Layer 7 of a small transformer language model trained on English Wikipedia (21 layers, counted from 0, width 96).
A neuron's activation on a vector x is GELU(gate . x) times (in . x), where the dot is the dot product.

Input weights of the MLP neurons that the questions are about. A number n stands for n times 0.0046.
n0 gate: -12 69 -1 19 -11 -23 -14 17 35 0 -17 56 27 -35 78 -19 30 35 -19 18 -32 -23 9 -18 -26 -14 10 -27 31 -3 1 9 -47 68 -49 -11 -8 40 5 -15 -12 -10 5 45 -7 -13 -5 33 -3 20 -12 30 -6 19 21 11 17 -1 -28 -24 3 -13 -31 53 -6 31 64 6 34 17 39 -23 4 -48 -32 17 -7 -7 17 -7 -29 29 -30 -35 1 -64 41 -55 -2 -7 -1 27 -40 -31 15 3
n16 gate: 10 6 -18 -3 25 22 -1 -47 2 7 -2 -19 34 -26 21 -17 -45 -34 8 18 30 4 23 19 14 -23 -29 9 8 72 -12 9 -20 21 -25 -22 35 17 20 9 -26 28 -4 83 19 4 -36 1 42 31 11 6 9 -69 2 7 9 -12 0 2 -15 26 32 10 9 -29 23 11 -25 -31 3 -18 -29 -14 -39 -29 5 31 -18 23 6 -14 -49 21 -32 -17 12 -1 -22 -46 14 -24 -14 4 -17 -15
n46 gate: -45 22 13 52 49 36 55 12 8 -6 -18 33 55 -9 0 25 0 -40 16 -39 -28 2 -16 -24 26 30 -29 5 -12 -14 19 30 -15 22 37 -39 -29 -27 -22 -49 20 -13 -42 -2 6 15 12 17 5 38 -32 -38 1 -58 15 -6 1 -29 -19 43 27 -13 29 4 3 -20 -2 -43 23 -33 7 0 -2 16 8 19 -1 -8 -7 24 -2 -18 1 -29 0 -36 -42 36 26 11 6 21 -8 27 2 18
n56 gate: -22 -27 -31 -32 -3 36 -20 -21 3 11 11 41 16 44 -10 7 29 23 15 17 19 20 -51 -39 9 -32 -23 -1 -26 -24 22 33 28 29 -15 -13 8 -30 -35 -1 37 36 29 -37 -27 -17 -22 7 36 25 4 -57 32 -13 29 33 13 15 17 -1 13 -8 -9 -16 -41 2 32 -23 22 -22 16 24 3 -43 7 -14 61 -7 -43 11 2 6 41 -24 31 -21 -10 -17 18 22 -47 17 24 -33 -22 6
n80 gate: 3 -11 -16 -4 3 -26 -15 45 41 -32 15 0 33 22 -26 -5 12 22 24 -1 -7 -4 -39 15 37 46 -37 15 -33 -47 9 -29 35 -6 -18 0 -26 -13 -22 -8 -1 13 -10 35 7 -31 26 -28 -43 -27 -34 -31 19 -4 -1 29 -10 -50 -1 -7 3 16 -23 -9 -7 1 -13 -21 11 5 20 -31 15 13 8 1 7 -26 38 4 6 -37 21 27 30 12 -12 -2 29 -12 19 1 -16 13 17 -3
n88 gate: -2 -59 -13 10 5 39 -3 25 -16 -1 11 37 -32 22 1 6 -23 -9 -18 -13 14 -9 14 5 1 29 -1 -10 21 -5 16 17 -43 -26 21 -2 -30 16 1 -27 14 -52 -37 18 -9 6 12 -11 4 -1 -11 34 -7 11 -9 -1 33 -10 -28 62 1 12 -41 26 31 15 -5 -15 48 4 -17 -16 -12 -20 3 12 30 -34 -9 8 39 -19 -23 -33 -7 -20 16 -7 -49 -56 -10 4 23 47 31 36
n95 gate: 12 49 9 -3 20 -4 -19 -19 -4 -29 -6 23 36 -11 -36 9 3 -15 34 -2 17 39 -35 -7 -21 -8 -15 13 16 -16 -14 -47 30 52 8 -28 43 -2 34 -13 18 13 16 -10 -4 31 11 -10 13 -12 -6 5 -16 -20 28 -31 -3 24 27 -3 -39 -19 8 -9 20 -24 -1 25 12 -7 15 -17 1 -16 -5 7 -19 12 -42 19 -26 -6 -8 35 42 12 -6 -14 -52 -1 -5 13 40 -11 1 -24
n110 gate: 7 28 -19 -17 10 22 -28 -10 -31 -14 0 -7 -7 12 -38 0 4 -60 47 34 -16 29 -40 41 -37 -3 -24 40 7 -26 9 0 -17 -9 17 17 -5 -11 9 16 -26 16 24 44 47 -43 52 3 12 23 49 2 -13 6 27 -25 -4 -15 15 -16 16 -14 2 15 5 24 22 24 11 8 -14 -2 -35 -10 30 19 -4 -22 -4 22 14 -14 -42 1 11 1 10 46 4 -9 -54 -62 -9 31 -28 -3
n116 gate: -25 -1 -18 24 -23 33 0 -9 -25 -27 58 -7 -6 -11 2 -56 -4 -58 17 11 23 27 -20 -4 1 6 12 28 -15 9 32 -15 -4 20 -4 -7 -8 26 22 -32 -3 -12 0 26 -38 -13 21 4 15 -1 47 -1 8 -4 6 -16 20 -6 -11 -30 -25 26 -7 10 -21 4 68 -46 7 9 -49 2 14 8 6 -11 -8 38 -24 -9 -6 -80 -19 11 -15 2 -41 9 3 13 4 -9 2 48 14 48
n136 gate: -37 38 10 -10 -6 6 2 -31 34 5 3 8 -11 21 32 11 -48 26 25 -26 4 -17 -8 -2 -11 -18 -31 29 -10 -43 9 -25 15 35 1 4 2 6 -38 27 -1 5 -16 -36 -13 16 -7 30 1 -21 -37 -25 7 2 -30 1 5 8 -10 -50 15 42 36 3 -5 4 35 -35 35 -20 -35 36 16 21 -30 -18 -21 -6 -57 -25 9 2 -3 -46 27 37 -11 17 82 35 -6 -13 12 -45 15 -22
n149 gate: 0 7 48 -31 -38 -1 2 -2 12 33 29 -47 -24 14 14 -6 -13 9 34 -22 -1 -1 -12 -4 52 27 -12 -32 11 28 -22 -18 14 29 34 12 27 -19 -8 -47 -3 -12 19 18 -3 -15 11 -18 -11 -24 -4 18 30 -55 -2 16 -58 1 -29 30 -23 20 -8 4 -35 13 41 -5 -12 18 5 -14 33 -16 -15 -28 -23 1 -14 4 35 22 -46 61 -28 -24 3 -15 13 -20 2 3 -18 9 11 -8
n159 gate: 16 24 0 -59 -17 21 17 35 20 6 -8 -22 27 13 4 22 5 4 -21 24 -15 12 -10 45 13 -7 1 -27 60 -33 18 22 -14 -2 -6 -20 -17 25 -29 -37 -21 19 11 42 5 -16 -48 -34 25 -24 -64 -46 -7 41 2 42 -2 -48 9 -53 12 -25 -3 -8 4 -28 -1 35 -27 -14 -22 -7 -17 -77 -15 33 35 38 -21 14 32 -11 -19 -14 27 34 5 4 -26 -4 93 -24 29 2 13 25
n173 gate: -9 -9 30 -2 -41 1 -8 -16 -18 10 -8 -1 -18 26 6 -11 22 -28 -4 -3 -15 3 11 51 -53 10 -19 28 -33 -1 32 -2 13 -14 26 13 11 21 23 22 23 29 -28 16 15 -17 28 -45 19 -3 34 -8 10 15 9 39 -1 -10 -18 -46 11 19 -30 19 8 38 -9 -43 -35 -41 3 1 -3 2 18 -35 -10 13 -13 6 34 -14 -22 -23 18 -14 -31 31 7 -6 -9 15 8 -40 -11 -28
n174 gate: -47 -5 64 0 8 12 -26 -23 43 12 -4 -4 32 9 -20 -23 -4 4 20 -10 -33 0 -16 29 11 -7 37 16 44 14 -16 31 -9 2 -20 13 -20 -4 -14 -20 -9 -10 13 12 -21 -10 19 -12 23 -4 -19 8 -4 1 -2 19 -27 -26 9 12 18 12 35 8 -31 26 16 -26 -5 -22 3 -35 6 8 1 17 34 18 16 -24 -14 14 30 -17 -35 -6 18 -50 -14 0 -27 -18 -16 -9 -22 -9
n0 in: -43 -46 -37 36 22 15 26 -22 -2 44 -29 -13 -18 -28 -26 10 -52 -31 14 -4 33 16 -36 -20 -12 37 -32 -12 -37 1 8 14 49 -2 -21 34 -33 43 7 19 -38 -18 14 -19 0 9 -44 38 0 -34 15 48 14 -28 42 -9 14 38 14 22 -12 3 20 -30 33 20 -8 47 -42 -24 15 -65 -31 41 -20 -37 -19 -19 -35 3 -14 -23 -27 6 -48 7 23 51 3 30 12 5 -17 75 46 -37
n16 in: 24 17 -10 19 1 22 16 -7 -41 -10 -9 -5 -18 26 -35 -24 -6 -22 2 36 6 26 -18 17 3 14 25 14 -24 67 -26 24 -33 -14 -26 -14 6 8 27 -7 -5 20 -9 34 20 -12 9 -42 25 31 -17 7 0 -11 -9 -29 -10 -28 19 -4 11 -8 -5 -1 1 8 27 31 -13 1 -45 26 32 -7 0 29 -24 44 -19 12 -4 12 26 14 4 33 10 13 -73 5 2 24 -27 -15 -64 -38
n46 in: 4 28 -22 -62 -23 17 -14 -11 4 28 47 57 10 -19 16 41 4 -36 -18 -41 -24 -11 23 1 -41 32 26 16 -15 28 32 3 -1 -2 3 14 8 -27 13 33 -32 -7 21 -30 -14 4 33 -36 22 4 -31 0 -44 41 6 -7 -12 -3 -8 -25 -2 -25 -5 1 26 12 -11 -3 -21 -16 1 21 16 -17 -8 28 5 -46 19 -44 7 -47 -25 -9 1 1 17 -4 20 27 27 24 -31 27 -9 -8
n56 in: -15 -1 29 -6 -46 -3 -26 22 1 -17 13 -28 -36 -12 4 5 9 -12 23 39 -4 -58 -59 13 -25 -33 -16 -2 -6 -18 22 -7 10 25 35 5 -16 45 -10 -39 -12 3 18 -7 5 -45 13 1 -2 38 34 25 -29 -43 18 -23 15 20 4 -13 39 -15 -22 -32 23 17 -10 18 -25 34 2 -52 -12 14 51 -26 5 -19 27 12 -6 -21 -31 15 23 27 -14 16 1 -33 10 22 -1 51 27 38
n80 in: -25 -5 -6 -5 14 12 0 25 1 -29 -59 26 -52 -7 14 -5 -2 -1 -14 -3 20 -6 17 -9 -17 -4 -9 -19 12 -1 2 -24 21 -15 29 18 -11 4 28 7 26 8 27 5 -24 -25 1 -36 3 24 16 -10 17 22 -8 21 1 -6 12 5 -21 9 3 4 -1 -24 -25 5 -1 -14 41 32 -47 18 19 -22 14 -13 -8 -42 21 23 -1 -12 -3 30 -13 -15 16 9 -33 22 3 -27 -20 -21
n88 in: -1 -23 8 -12 -20 31 45 16 22 62 18 4 -1 -10 16 29 32 -3 9 -15 -21 10 3 -5 -15 -8 24 -43 1 8 20 -9 7 -1 -9 -10 2 12 -18 9 -20 -43 17 31 8 -10 -11 -12 14 17 -25 17 -43 0 -34 7 23 -5 -24 5 5 38 -1 7 7 5 -1 29 -35 7 23 23 24 -48 -7 10 32 -17 37 10 -10 -9 -15 -3 -20 -24 55 4 -15 -8 -31 36 1 58 7 -25
n95 in: 44 -6 -12 -6 -6 21 -6 21 2 8 -37 -15 17 5 -29 22 6 -7 6 9 17 -6 12 -36 -40 19 31 3 10 -12 38 22 5 -2 -11 -36 7 36 -19 38 19 16 -17 7 20 13 -3 0 36 3 6 20 -41 -11 24 -20 -42 0 -31 36 -18 21 -1 6 41 -38 -19 11 -19 20 -19 10 -5 17 -13 3 -21 33 -16 -22 -16 13 -11 -49 40 -20 -29 -7 31 22 -14 -30 -6 -56 5 -12
n110 in: -31 18 -12 44 11 9 -18 -38 25 -5 29 20 -28 -6 -24 35 -52 17 23 32 -17 13 3 -16 22 -10 31 25 38 -19 -23 3 26 -23 45 -15 -61 -13 -4 -49 28 13 -13 -14 -2 37 26 27 2 -2 -4 54 31 -41 -10 -5 20 15 48 -20 10 -33 -84 -10 13 -41 44 9 2 9 -36 7 -46 41 6 -20 -5 12 -10 12 -15 -7 33 18 17 24 -11 -43 -3 12 7 17 -20 -7 2 -1
n116 in: 9 -52 28 -1 23 23 2 9 -40 -11 19 -19 16 49 -24 -14 -10 19 24 43 -18 20 -19 29 7 7 11 18 -17 -24 -9 -20 53 -19 -4 -42 13 1 -22 -16 0 25 0 -26 -9 -33 36 -52 -35 -53 11 5 45 -1 2 35 -12 8 34 8 17 -26 -24 22 0 0 2 -11 20 56 -10 47 -17 29 -28 -25 -19 -2 -15 -21 2 -18 46 -24 26 8 7 -40 30 42 -21 13 -21 -40 42 -23
n136 in: 32 12 2 -5 45 2 25 -6 2 -8 11 -32 -36 26 -37 -31 -44 29 -28 -9 2 -7 11 23 7 6 0 16 -4 12 -12 -10 20 -17 44 53 -16 -10 -10 0 45 -14 -11 -12 -38 -44 33 33 -18 -2 -16 6 -21 -31 -1 5 -35 13 9 8 -5 -7 17 -2 23 -38 -18 -28 -14 -30 8 -14 -9 -8 45 10 31 -19 20 -41 20 -31 10 8 30 24 5 -47 -13 11 16 -13 -15 -13 -14 -26
n149 in: 29 4 -28 3 -24 -15 -2 36 -3 8 23 0 19 -4 -17 5 4 -52 28 -30 -16 25 -22 -1 -19 1 5 4 -17 5 -22 11 27 -28 -2 16 16 -5 8 -15 -36 21 30 17 25 -48 19 1 -9 10 -6 -34 -6 -14 -26 -7 -51 -26 -11 -12 33 30 -7 -1 -21 35 72 36 50 22 -13 -6 18 -31 -33 10 -3 16 -16 23 10 -18 34 25 7 -34 -8 -13 38 -23 48 32 39 -5 -5 -4
n159 in: -42 8 16 -2 17 17 1 7 -17 5 -20 -23 51 20 18 1 -4 -20 -4 -25 -24 30 55 -17 1 -12 -29 0 11 36 -7 17 25 49 33 -16 6 9 -47 -4 3 -26 -9 -19 38 30 -27 -34 30 -47 36 -2 -22 -6 -5 26 4 -32 8 19 11 -19 4 -30 26 17 0 -3 -25 -28 14 8 1 25 -33 -12 -3 -34 5 -22 -6 -25 67 7 -10 -1 39 30 -11 -18 -3 9 -2 7 -15 42
n173 in: -23 -4 31 11 -38 1 -9 55 21 -1 -9 1 -15 -20 19 -14 -3 32 14 -35 -27 21 -40 -4 -9 22 36 33 -38 -20 -6 20 52 4 1 39 21 -11 -10 23 5 13 -2 -9 -20 -23 38 -19 2 3 -57 -2 3 9 -7 30 -44 22 1 -49 5 -12 10 -14 27 23 -18 -31 15 -8 -1 12 14 -17 32 20 -3 6 28 -10 -40 18 24 48 15 10 16 -60 -43 -27 5 -12 -1 10 -15 8
n174 in: -6 -5 -47 -1 -21 -4 -5 -11 10 55 37 -27 -2 10 -13 7 18 -7 16 20 44 -15 45 -26 -10 33 -3 -44 -12 29 -31 14 5 -19 21 10 -3 17 9 3 -21 44 -6 4 27 -48 -10 14 -4 -22 1 -12 6 -17 4 1 17 -13 10 -18 -6 34 22 0 -4 -7 -15 43 9 -35 7 -4 -22 -46 13 4 -6 -9 7 -22 23 -39 -10 -15 21 6 -9 -28 -13 -4 -13 29 -40 11 -26 -11

Each question shows a token from some text and the vector x that enters the MLP there. A number n stands for n times 0.041.

"ember": -47 -10 -4 7 17 9 8 6 -7 22 15 12 -51 -28 31 18 14 27 1 6 -23 -28 -18 42 -18 15 -5 -3 -36 20 1 22 19 -25 3 -32 -13 -6 -35 43 16 -8 6 -33 7 37 -16 16 1 20 26 -1 -21 -15 -1 -8 3 -26 -23 5 30 -10 0 20 -10 -9 19 10 5 -20 -7 -26 -36 20 5 8 -1 14 2 3 21 -34 8 28 -25 6 40 -9 -12 -6 4 -19 23 -23 -7 22
The neuron with the highest activation: n88

"-": -16 -9 -7 6 8 4 0 25 -4 22 -1 8 8 -11 -3 21 7 -15 -15 7 -27 -16 26 8 -25 4 4 20 -44 6 -67 -4 39 -18 -1 -42 -29 -8 -22 -5 17 -4 1 -37 -28 11 9 25 19 7 -1 -3 -9 33 -13 -22 21 -22 -36 20 13 8 45 -2 -7 -35 13 10 -24 38 -9 -21 -7 30 5 8 29 14 17 -7 22 32 -36 53 -15 25 1 0 29 -31 -13 -30 25 -20 10 7
The most active neuron and its activation: n16, at about 0.15

" re": -3 5 -32 10 -11 -5 -2 1 6 -18 -1 -24 -22 -4 20 -1 6 1 -12 47 -30 -3 8 16 -33 13 16 -5 -5 45 -69 20 24 -50 -22 -54 1 2 -22 17 0 -1 2 -56 -24 46 1 2 23 4 24 15 6 -12 -6 0 -16 2 -29 29 -34 -17 -11 -8 -19 -2 12 36 14 3 -16 -9 9 13 -2 12 11 24 18 -1 3 -2 7 25 4 58 3 4 13 -8 -1 -18 6 -2 20 -2
The neuron with the highest activation: n88

" through": 9 19 -7 6 12 15 -16 8 4 12 6 -15 -31 -24 26 13 21 44 6 27 -12 -6 16 8 -27 8 -1 19 -19 37 -45 12 24 -54 -28 -67 -5 -6 -39 -4 11 6 24 -24 -30 48 31 -29 13 5 2 -2 0 13 -17 -32 -6 -21 -10 15 4 6 18 -3 -1 -7 6 0 24 4 14 -21 0 13 0 -4 33 8 -16 -4 31 -44 -18 15 -16 -1 26 1 7 -2 -1 -21 12 -29 12 -1
The neuron with the highest activation: n0

" often": 0 39 -24 0 -8 8 -1 18 -14 3 -4 -11 -11 -15 30 -8 18 -8 20 9 -29 -4 -4 12 7 9 8 34 -46 30 -49 19 22 -46 -20 -32 -8 -22 -7 5 -4 -2 -5 -42 -29 50 -9 13 -14 11 49 -1 -33 -12 -16 -2 12 -22 -33 16 11 -8 9 -1 19 -2 -30 32 -8 19 -9 -21 25 9 7 -3 7 39 1 -3 -5 -12 0 28 -45 16 31 3 -4 -22 -11 -12 15 2 31 37
The neuron with the highest activation: n80

"il": -28 -30 -11 25 -33 19 36 47 -12 17 4 5 23 -31 36 -18 1 6 2 21 -15 -8 26 39 -8 2 10 -10 -20 -6 -37 7 15 -38 -19 -19 -12 6 -12 11 -9 -26 8 -9 4 18 -14 16 18 43 21 0 -26 -10 -15 -9 9 0 -23 -8 2 -46 19 9 -22 -5 -4 3 -13 -4 9 -8 -19 -4 -8 1 -17 31 -10 41 11 -3 3 1 -17 -12 48 -42 8 33 -24 2 29 -15 28 -9
The two highest activations, in order: n0, n136

" dec": 29 6 -48 1 9 -7 0 7 -25 -7 27 -13 -27 -4 12 7 34 21 3 13 -29 -21 28 15 -7 24 -3 18 -20 17 -68 -9 27 -46 -8 -26 0 1 -12 8 -5 -4 -16 -60 7 38 1 20 -2 9 27 -1 -10 -14 -5 -56 -17 -7 -27 42 -12 5 14 13 -33 10 5 22 25 15 11 0 -2 4 -9 19 -1 1 18 -5 32 7 -6 18 -15 23 13 0 -15 -5 23 -34 17 -9 -15 1
The neuron with the highest activation: n80

" version": -33 10 -30 -8 -12 -2 -8 -14 -20 13 4 -9 -29 -11 12 12 16 13 11 15 -25 -7 18 9 -7 20 45 -29 -28 36 -57 10 0 -37 -37 -58 -3 -20 -14 23 -32 6 -11 -38 -19 20 -18 19 -3 9 26 15 0 -13 -1 3 5 -12 -10 0 17 -16 29 26 6 -23 1 25 -13 28 14 -33 -7 31 -12 27 -9 19 25 31 39 -2 -1 21 -18 44 13 -9 13 -2 -22 -10 14 -6 5 26
The neuron with the highest activation: n16

" B": -8 -6 4 8 -26 5 9 10 8 -29 -2 -17 -18 -16 -5 16 11 -1 7 15 -12 -4 10 9 -15 -2 11 -21 -45 3 -63 -3 21 -54 -19 -37 7 -12 -3 22 -9 12 -10 -44 -9 21 16 33 10 -12 24 5 -9 40 -19 -6 3 -19 -13 36 -14 22 49 -10 -19 4 -15 -8 -21 -10 18 -31 6 61 -4 18 -6 13 22 68 10 -11 0 29 -4 19 -1 -11 -6 10 18 -12 21 -31 -28 19
The neuron with the highest activation: n46

"ric": -8 -1 -22 4 -28 5 -19 45 -8 -9 8 -22 -1 -4 -15 24 16 1 38 11 -29 -23 13 25 -4 -12 28 10 -15 6 -45 33 27 -36 0 -19 -10 48 -38 -4 3 -30 25 0 -30 9 6 32 45 -3 1 -5 -16 -7 -7 -22 -2 3 -32 11 15 -20 16 6 -22 -7 16 31 -2 5 3 -5 -17 20 0 17 -21 19 16 35 -13 -31 -8 4 6 -8 14 -49 -20 51 10 -11 11 16 -3 -23
The three highest activations, in order: n174, n110, n80

"ret": -28 -2 -15 -7 -15 8 20 14 -3 -4 19 -8 -23 23 11 41 4 4 12 -14 -5 -33 2 4 -24 15 13 -36 -19 28 -26 28 24 -16 -5 -29 14 8 -18 7 -11 -28 15 -38 2 26 10 41 -13 9 23 -11 -27 -21 -45 19 -17 14 12 32 20 -14 13 8 -15 31 -3 15 -3 37 -36 -40 -17 -6 0 6 16 20 1 19 7 -25 -8 62 2 -28 -4 -26 14 25 -23 -8 40 -10 -22 -24
The most active neuron and its activation: n149, at about 2.4

"out": -9 16 -36 13 -12 13 10 9 14 8 8 -16 -9 -10 24 17 15 -5 5 -8 -22 -6 -21 -7 -32 17 45 24 -22 28 -17 17 29 -63 -20 -33 2 24 -12 -10 -8 -5 -5 -52 -7 2 17 2 32 -11 19 -18 -14 -15 -3 -37 10 -15 10 -22 4 3 14 9 21 38 18 -1 3 8 6 -18 -17 17 30 3 11 8 -30 -8 21 -63 24 15 -21 28 43 0 8 25 -20 -7 -9 -28 -1 8
The two highest activations, in order: n116, n110

" and": 5 15 1 -4 6 11 -4 -10 -15 -3 0 1 -7 -5 22 4 9 -1 17 24 -12 -4 9 -3 -18 18 19 1 -31 17 -38 55 24 -43 -26 -36 -29 5 4 17 0 -19 18 -35 -49 41 16 -6 16 11 24 -10 7 38 4 -14 7 -31 -41 22 12 4 46 -26 7 -6 -16 11 -4 12 -3 -15 -5 11 9 -3 25 11 -9 11 23 -36 -15 27 -30 -2 9 -25 2 -43 -16 -22 15 -5 19 12
The neuron with the highest activation: n88

"CA": -16 -15 -15 -24 -12 46 -4 4 -14 -11 42 0 -6 -17 14 35 -3 18 10 -5 1 -16 32 -5 -29 -10 15 -3 -25 -19 -66 -18 35 -34 -44 0 5 36 -30 18 -19 -14 -15 -29 -12 3 11 32 -5 2 51 -4 10 14 3 -16 24 -13 -23 11 10 7 -8 -8 -4 7 -11 -9 -27 27 34 -26 -7 -6 -9 14 -45 6 13 29 21 20 -4 37 -8 -7 46 -22 -2 34 4 19 22 -17 -8 11
The neuron with the highest activation: n0

" an": 4 28 -8 -19 -17 -18 15 41 7 0 5 -2 -18 -6 15 20 35 37 -7 10 -14 -5 13 19 -16 16 -7 22 -17 38 -69 9 43 -15 11 -15 -2 -9 -12 -24 -9 -11 -25 -47 -26 5 -5 22 -7 -15 15 -3 -23 14 -5 13 -1 -30 -29 23 1 -18 18 0 20 -4 -2 7 -5 8 4 -50 -12 22 16 13 13 26 11 21 34 17 -27 28 -32 -12 -2 3 -25 -17 12 -30 47 -19 8 -20
The most active neuron and its activation: n149, at about 0.26

"M": -15 20 -22 4 1 13 -9 27 9 13 -7 -33 -33 -2 -2 29 18 25 -15 24 4 -7 32 23 -9 3 43 1 -48 -4 -58 -8 27 -35 -15 -27 -5 -22 -8 11 16 -24 4 -40 -9 -2 39 29 -20 15 8 6 -15 39 1 -5 16 -14 -27 29 -27 -20 29 -15 -13 -16 5 -12 -17 26 -10 -37 2 23 1 10 -24 6 25 48 22 -13 4 23 0 22 3 7 -16 16 -18 -16 26 -23 -25 19
The most active neuron and its activation: n149, at about 0.12

" Mar": -27 10 -6 8 -12 -5 23 25 25 2 20 12 -28 -8 -10 1 -2 13 -2 6 -31 -1 17 33 -20 23 -5 -11 -39 30 -51 -6 51 -56 24 -12 2 29 -3 9 -15 -6 14 -57 -7 29 8 35 7 -4 7 0 -29 22 7 -26 -1 -14 -22 18 -6 -17 7 3 -13 16 -16 3 -20 24 -6 -28 -5 32 -20 32 -14 5 5 60 -1 3 9 46 -16 -8 -1 -5 -23 12 0 -23 -1 -7 -12 -15
The neuron with the highest activation: n80

" to": 7 20 -29 9 7 19 13 9 7 -3 -11 -22 -12 -39 15 35 10 24 8 25 -23 -5 17 5 -29 30 2 9 -35 39 -48 24 0 -43 -11 -18 -7 2 -9 16 26 -5 19 -48 -44 28 25 4 -14 1 25 -2 2 7 -23 -3 -14 -13 2 -13 -9 -9 11 -26 -18 1 -2 10 11 24 2 -35 26 26 10 -8 38 13 18 -20 24 -16 -11 11 -52 -13 28 -6 -12 -28 -2 -16 5 -10 25 7
The neuron with the highest activation: n95

" An": -20 20 8 -12 -9 9 11 29 22 8 28 -17 -27 12 3 20 19 42 -9 15 -4 1 22 12 -31 12 -9 4 -37 26 -66 -3 43 -45 0 -1 -13 -9 0 -2 -6 10 -14 -41 -24 16 -17 6 -22 2 18 1 -32 8 4 -1 10 3 -31 20 7 -22 27 13 -14 15 -14 1 -4 -6 11 -41 -6 36 5 14 -11 23 30 47 8 -18 5 32 -12 -28 -6 -3 -18 -11 10 -20 53 -15 -12 -30
The two highest activations, in order: n173, n46

"ill": -34 10 -10 24 -27 60 22 26 -30 10 -1 2 -6 -40 38 -18 -3 38 -6 16 -18 -9 12 2 11 -4 29 2 -9 11 -16 8 -13 -36 -16 -41 -24 2 -21 13 5 -8 3 -16 -16 35 -3 29 18 14 56 15 -4 15 -13 -13 -6 -15 -23 -26 -11 -36 30 -12 3 8 -12 11 13 15 13 -5 -23 3 -10 31 -4 -13 -29 14 19 -23 4 52 -24 -1 21 -6 20 28 -13 -18 6 -33 -12 7
The two highest activations, in order: n0, n149

" \"": -26 13 -15 -10 -26 -6 8 20 24 6 23 1 11 -24 11 8 58 -10 -6 30 -25 -12 43 -9 -20 4 9 6 -41 5 -57 -19 28 -48 -17 -54 -22 -11 -15 25 0 5 -7 -39 -6 -19 12 -11 -20 3 8 20 -20 14 -23 12 4 -8 -27 32 0 1 49 -17 -3 -17 -7 -7 3 46 -1 -31 0 43 -1 36 3 14 -7 -19 27 21 8 29 -13 13 17 20 8 -9 12 -19 11 -21 13 1
The three highest activations, in order: n110, n0, n136

" c": 0 7 -31 -10 -26 -4 0 18 -2 -29 -9 -20 -1 -21 -15 -5 25 4 27 11 -33 -7 29 23 -1 15 11 -16 -11 28 -60 11 31 -67 -13 -23 -16 -4 7 -15 1 7 6 -45 -7 33 -1 14 12 -11 18 10 7 14 6 -37 13 -9 -43 29 -25 15 12 15 -21 -3 0 26 -16 3 24 -1 -1 20 9 33 -1 26 37 20 27 -21 -24 8 -18 35 11 5 -12 -11 7 -24 18 -31 0 14
The three highest activations, in order: n173, n116, n46

" the": 5 26 -16 -1 -6 -1 5 5 -23 -20 -1 -1 5 -2 23 10 24 5 -10 17 -7 0 6 9 -21 15 7 26 -32 26 -38 30 40 -61 -10 -42 1 -11 -29 -4 8 -10 -12 -51 -11 1 1 18 -2 8 38 6 -3 17 -2 9 41 -15 -27 -10 -21 10 14 16 -7 -5 10 9 9 22 45 -39 -12 26 3 -7 7 3 14 10 51 -15 -16 31 -32 15 14 -18 -20 -44 2 -30 32 -21 -5 -31
The three highest activations, in order: n95, n46, n56

"),": 6 40 5 -8 -3 12 -4 27 -42 33 -2 24 -20 -19 -8 0 21 5 -18 4 -10 -7 14 15 -8 15 15 4 -6 19 -59 19 35 -24 -8 -32 -2 -14 -25 9 -10 -16 -1 -46 -13 2 -27 12 -8 17 -4 -11 -21 33 -21 -23 -14 -29 -29 31 -3 3 40 -7 14 -12 15 31 -23 22 4 -61 -15 29 18 2 19 5 13 -13 37 -6 0 -6 -18 -22 14 17 21 -12 -15 -17 38 -14 14 36
The neuron with the highest activation: n110

"ord": -39 -14 -7 4 -1 19 5 28 -36 8 26 -16 -23 -15 26 3 10 -3 21 15 -20 -24 -10 -14 18 7 16 16 -25 9 -55 16 14 -31 -8 -44 -5 -31 -33 19 -16 -17 20 -7 12 -14 19 24 13 12 34 6 -32 2 -31 2 38 2 -22 7 24 23 19 7 -5 -1 -3 22 14 27 -10 -6 -29 -4 19 16 5 5 -10 24 32 -76 26 17 -5 1 19 -7 -11 11 -14 -1 13 -26 -29 20
The three highest activations, in order: n116, n88, n110

"s": 4 -12 -43 -7 -25 18 13 -10 -23 -9 1 15 -4 -29 35 12 42 8 9 15 5 -16 -3 -3 -35 22 19 -21 -18 -9 -22 -13 37 -56 -19 -40 -4 13 -18 -3 6 -15 14 -20 -34 16 1 38 6 -30 33 20 -42 -2 2 -14 16 2 -27 24 14 -7 23 -11 1 -15 10 11 0 15 28 -1 10 35 -4 -13 -2 10 21 32 14 -11 20 0 -8 -25 -5 -31 29 19 9 15 24 -53 -15 23
The neuron with the highest activation: n173

" 2005": -39 -2 -13 -19 -7 5 10 8 -49 -2 12 -5 -21 -27 3 38 36 4 15 16 -24 -18 3 -11 -29 17 16 11 -31 17 -46 -9 30 -41 -6 -35 -2 11 -10 16 -8 -5 8 -33 -16 32 -2 4 -16 19 30 -18 11 15 -14 -4 15 -19 -58 5 -16 -1 6 25 12 -1 39 16 -14 8 19 -35 11 24 8 -6 -12 15 30 17 29 -5 -7 5 7 14 7 9 -32 12 -19 -9 51 -22 11 29
The neuron with the highest activation: n136

"ev": -26 19 0 19 -3 0 11 -26 21 3 33 -11 2 2 -13 38 10 23 20 20 -12 -9 28 32 -14 18 41 -17 -28 -11 -58 13 26 -10 -14 -10 -20 4 -3 14 0 -35 31 -28 1 49 2 21 -8 -8 -19 -1 -8 -28 -42 -7 -4 -31 -42 -3 -4 -12 21 -10 -28 17 -23 24 3 15 -20 5 0 4 -24 39 -33 7 9 29 -4 11 30 8 -24 23 20 -24 19 15 11 -24 -15 -9 -7 -23
The neuron with the highest activation: n174

" th": 6 11 -55 3 -18 -4 12 11 21 -38 -13 -6 -2 -15 9 -6 21 27 -21 34 -26 -25 15 23 14 -18 0 3 -12 30 -59 -2 39 -67 -26 -21 -6 -20 -6 20 -1 1 13 -52 13 18 29 51 -5 -23 29 -2 -4 10 -12 -3 -5 -2 -23 10 -7 8 17 -7 -10 20 -24 14 5 20 1 15 28 19 -21 33 25 9 11 -19 27 -20 5 41 -21 12 -2 -22 -12 -7 -18 -19 7 -6 4 5
The neuron with the highest activation: n56

" p": 0 8 -49 12 -35 -22 -5 14 0 -11 -6 1 -12 -11 1 -7 23 15 19 5 -23 15 26 31 -21 35 6 -7 -30 -2 -84 0 49 -26 -17 -27 -18 -1 13 -10 -19 4 -23 -58 9 39 -5 32 19 7 8 10 -3 19 1 -2 -3 -16 -27 22 -23 7 29 -9 -11 5 -15 10 -1 12 13 -3 20 25 2 14 0 7 5 29 43 -12 -25 29 -18 32 10 8 -18 -4 -14 -23 6 -12 -3 -2
The two highest activations, in order: n116, n136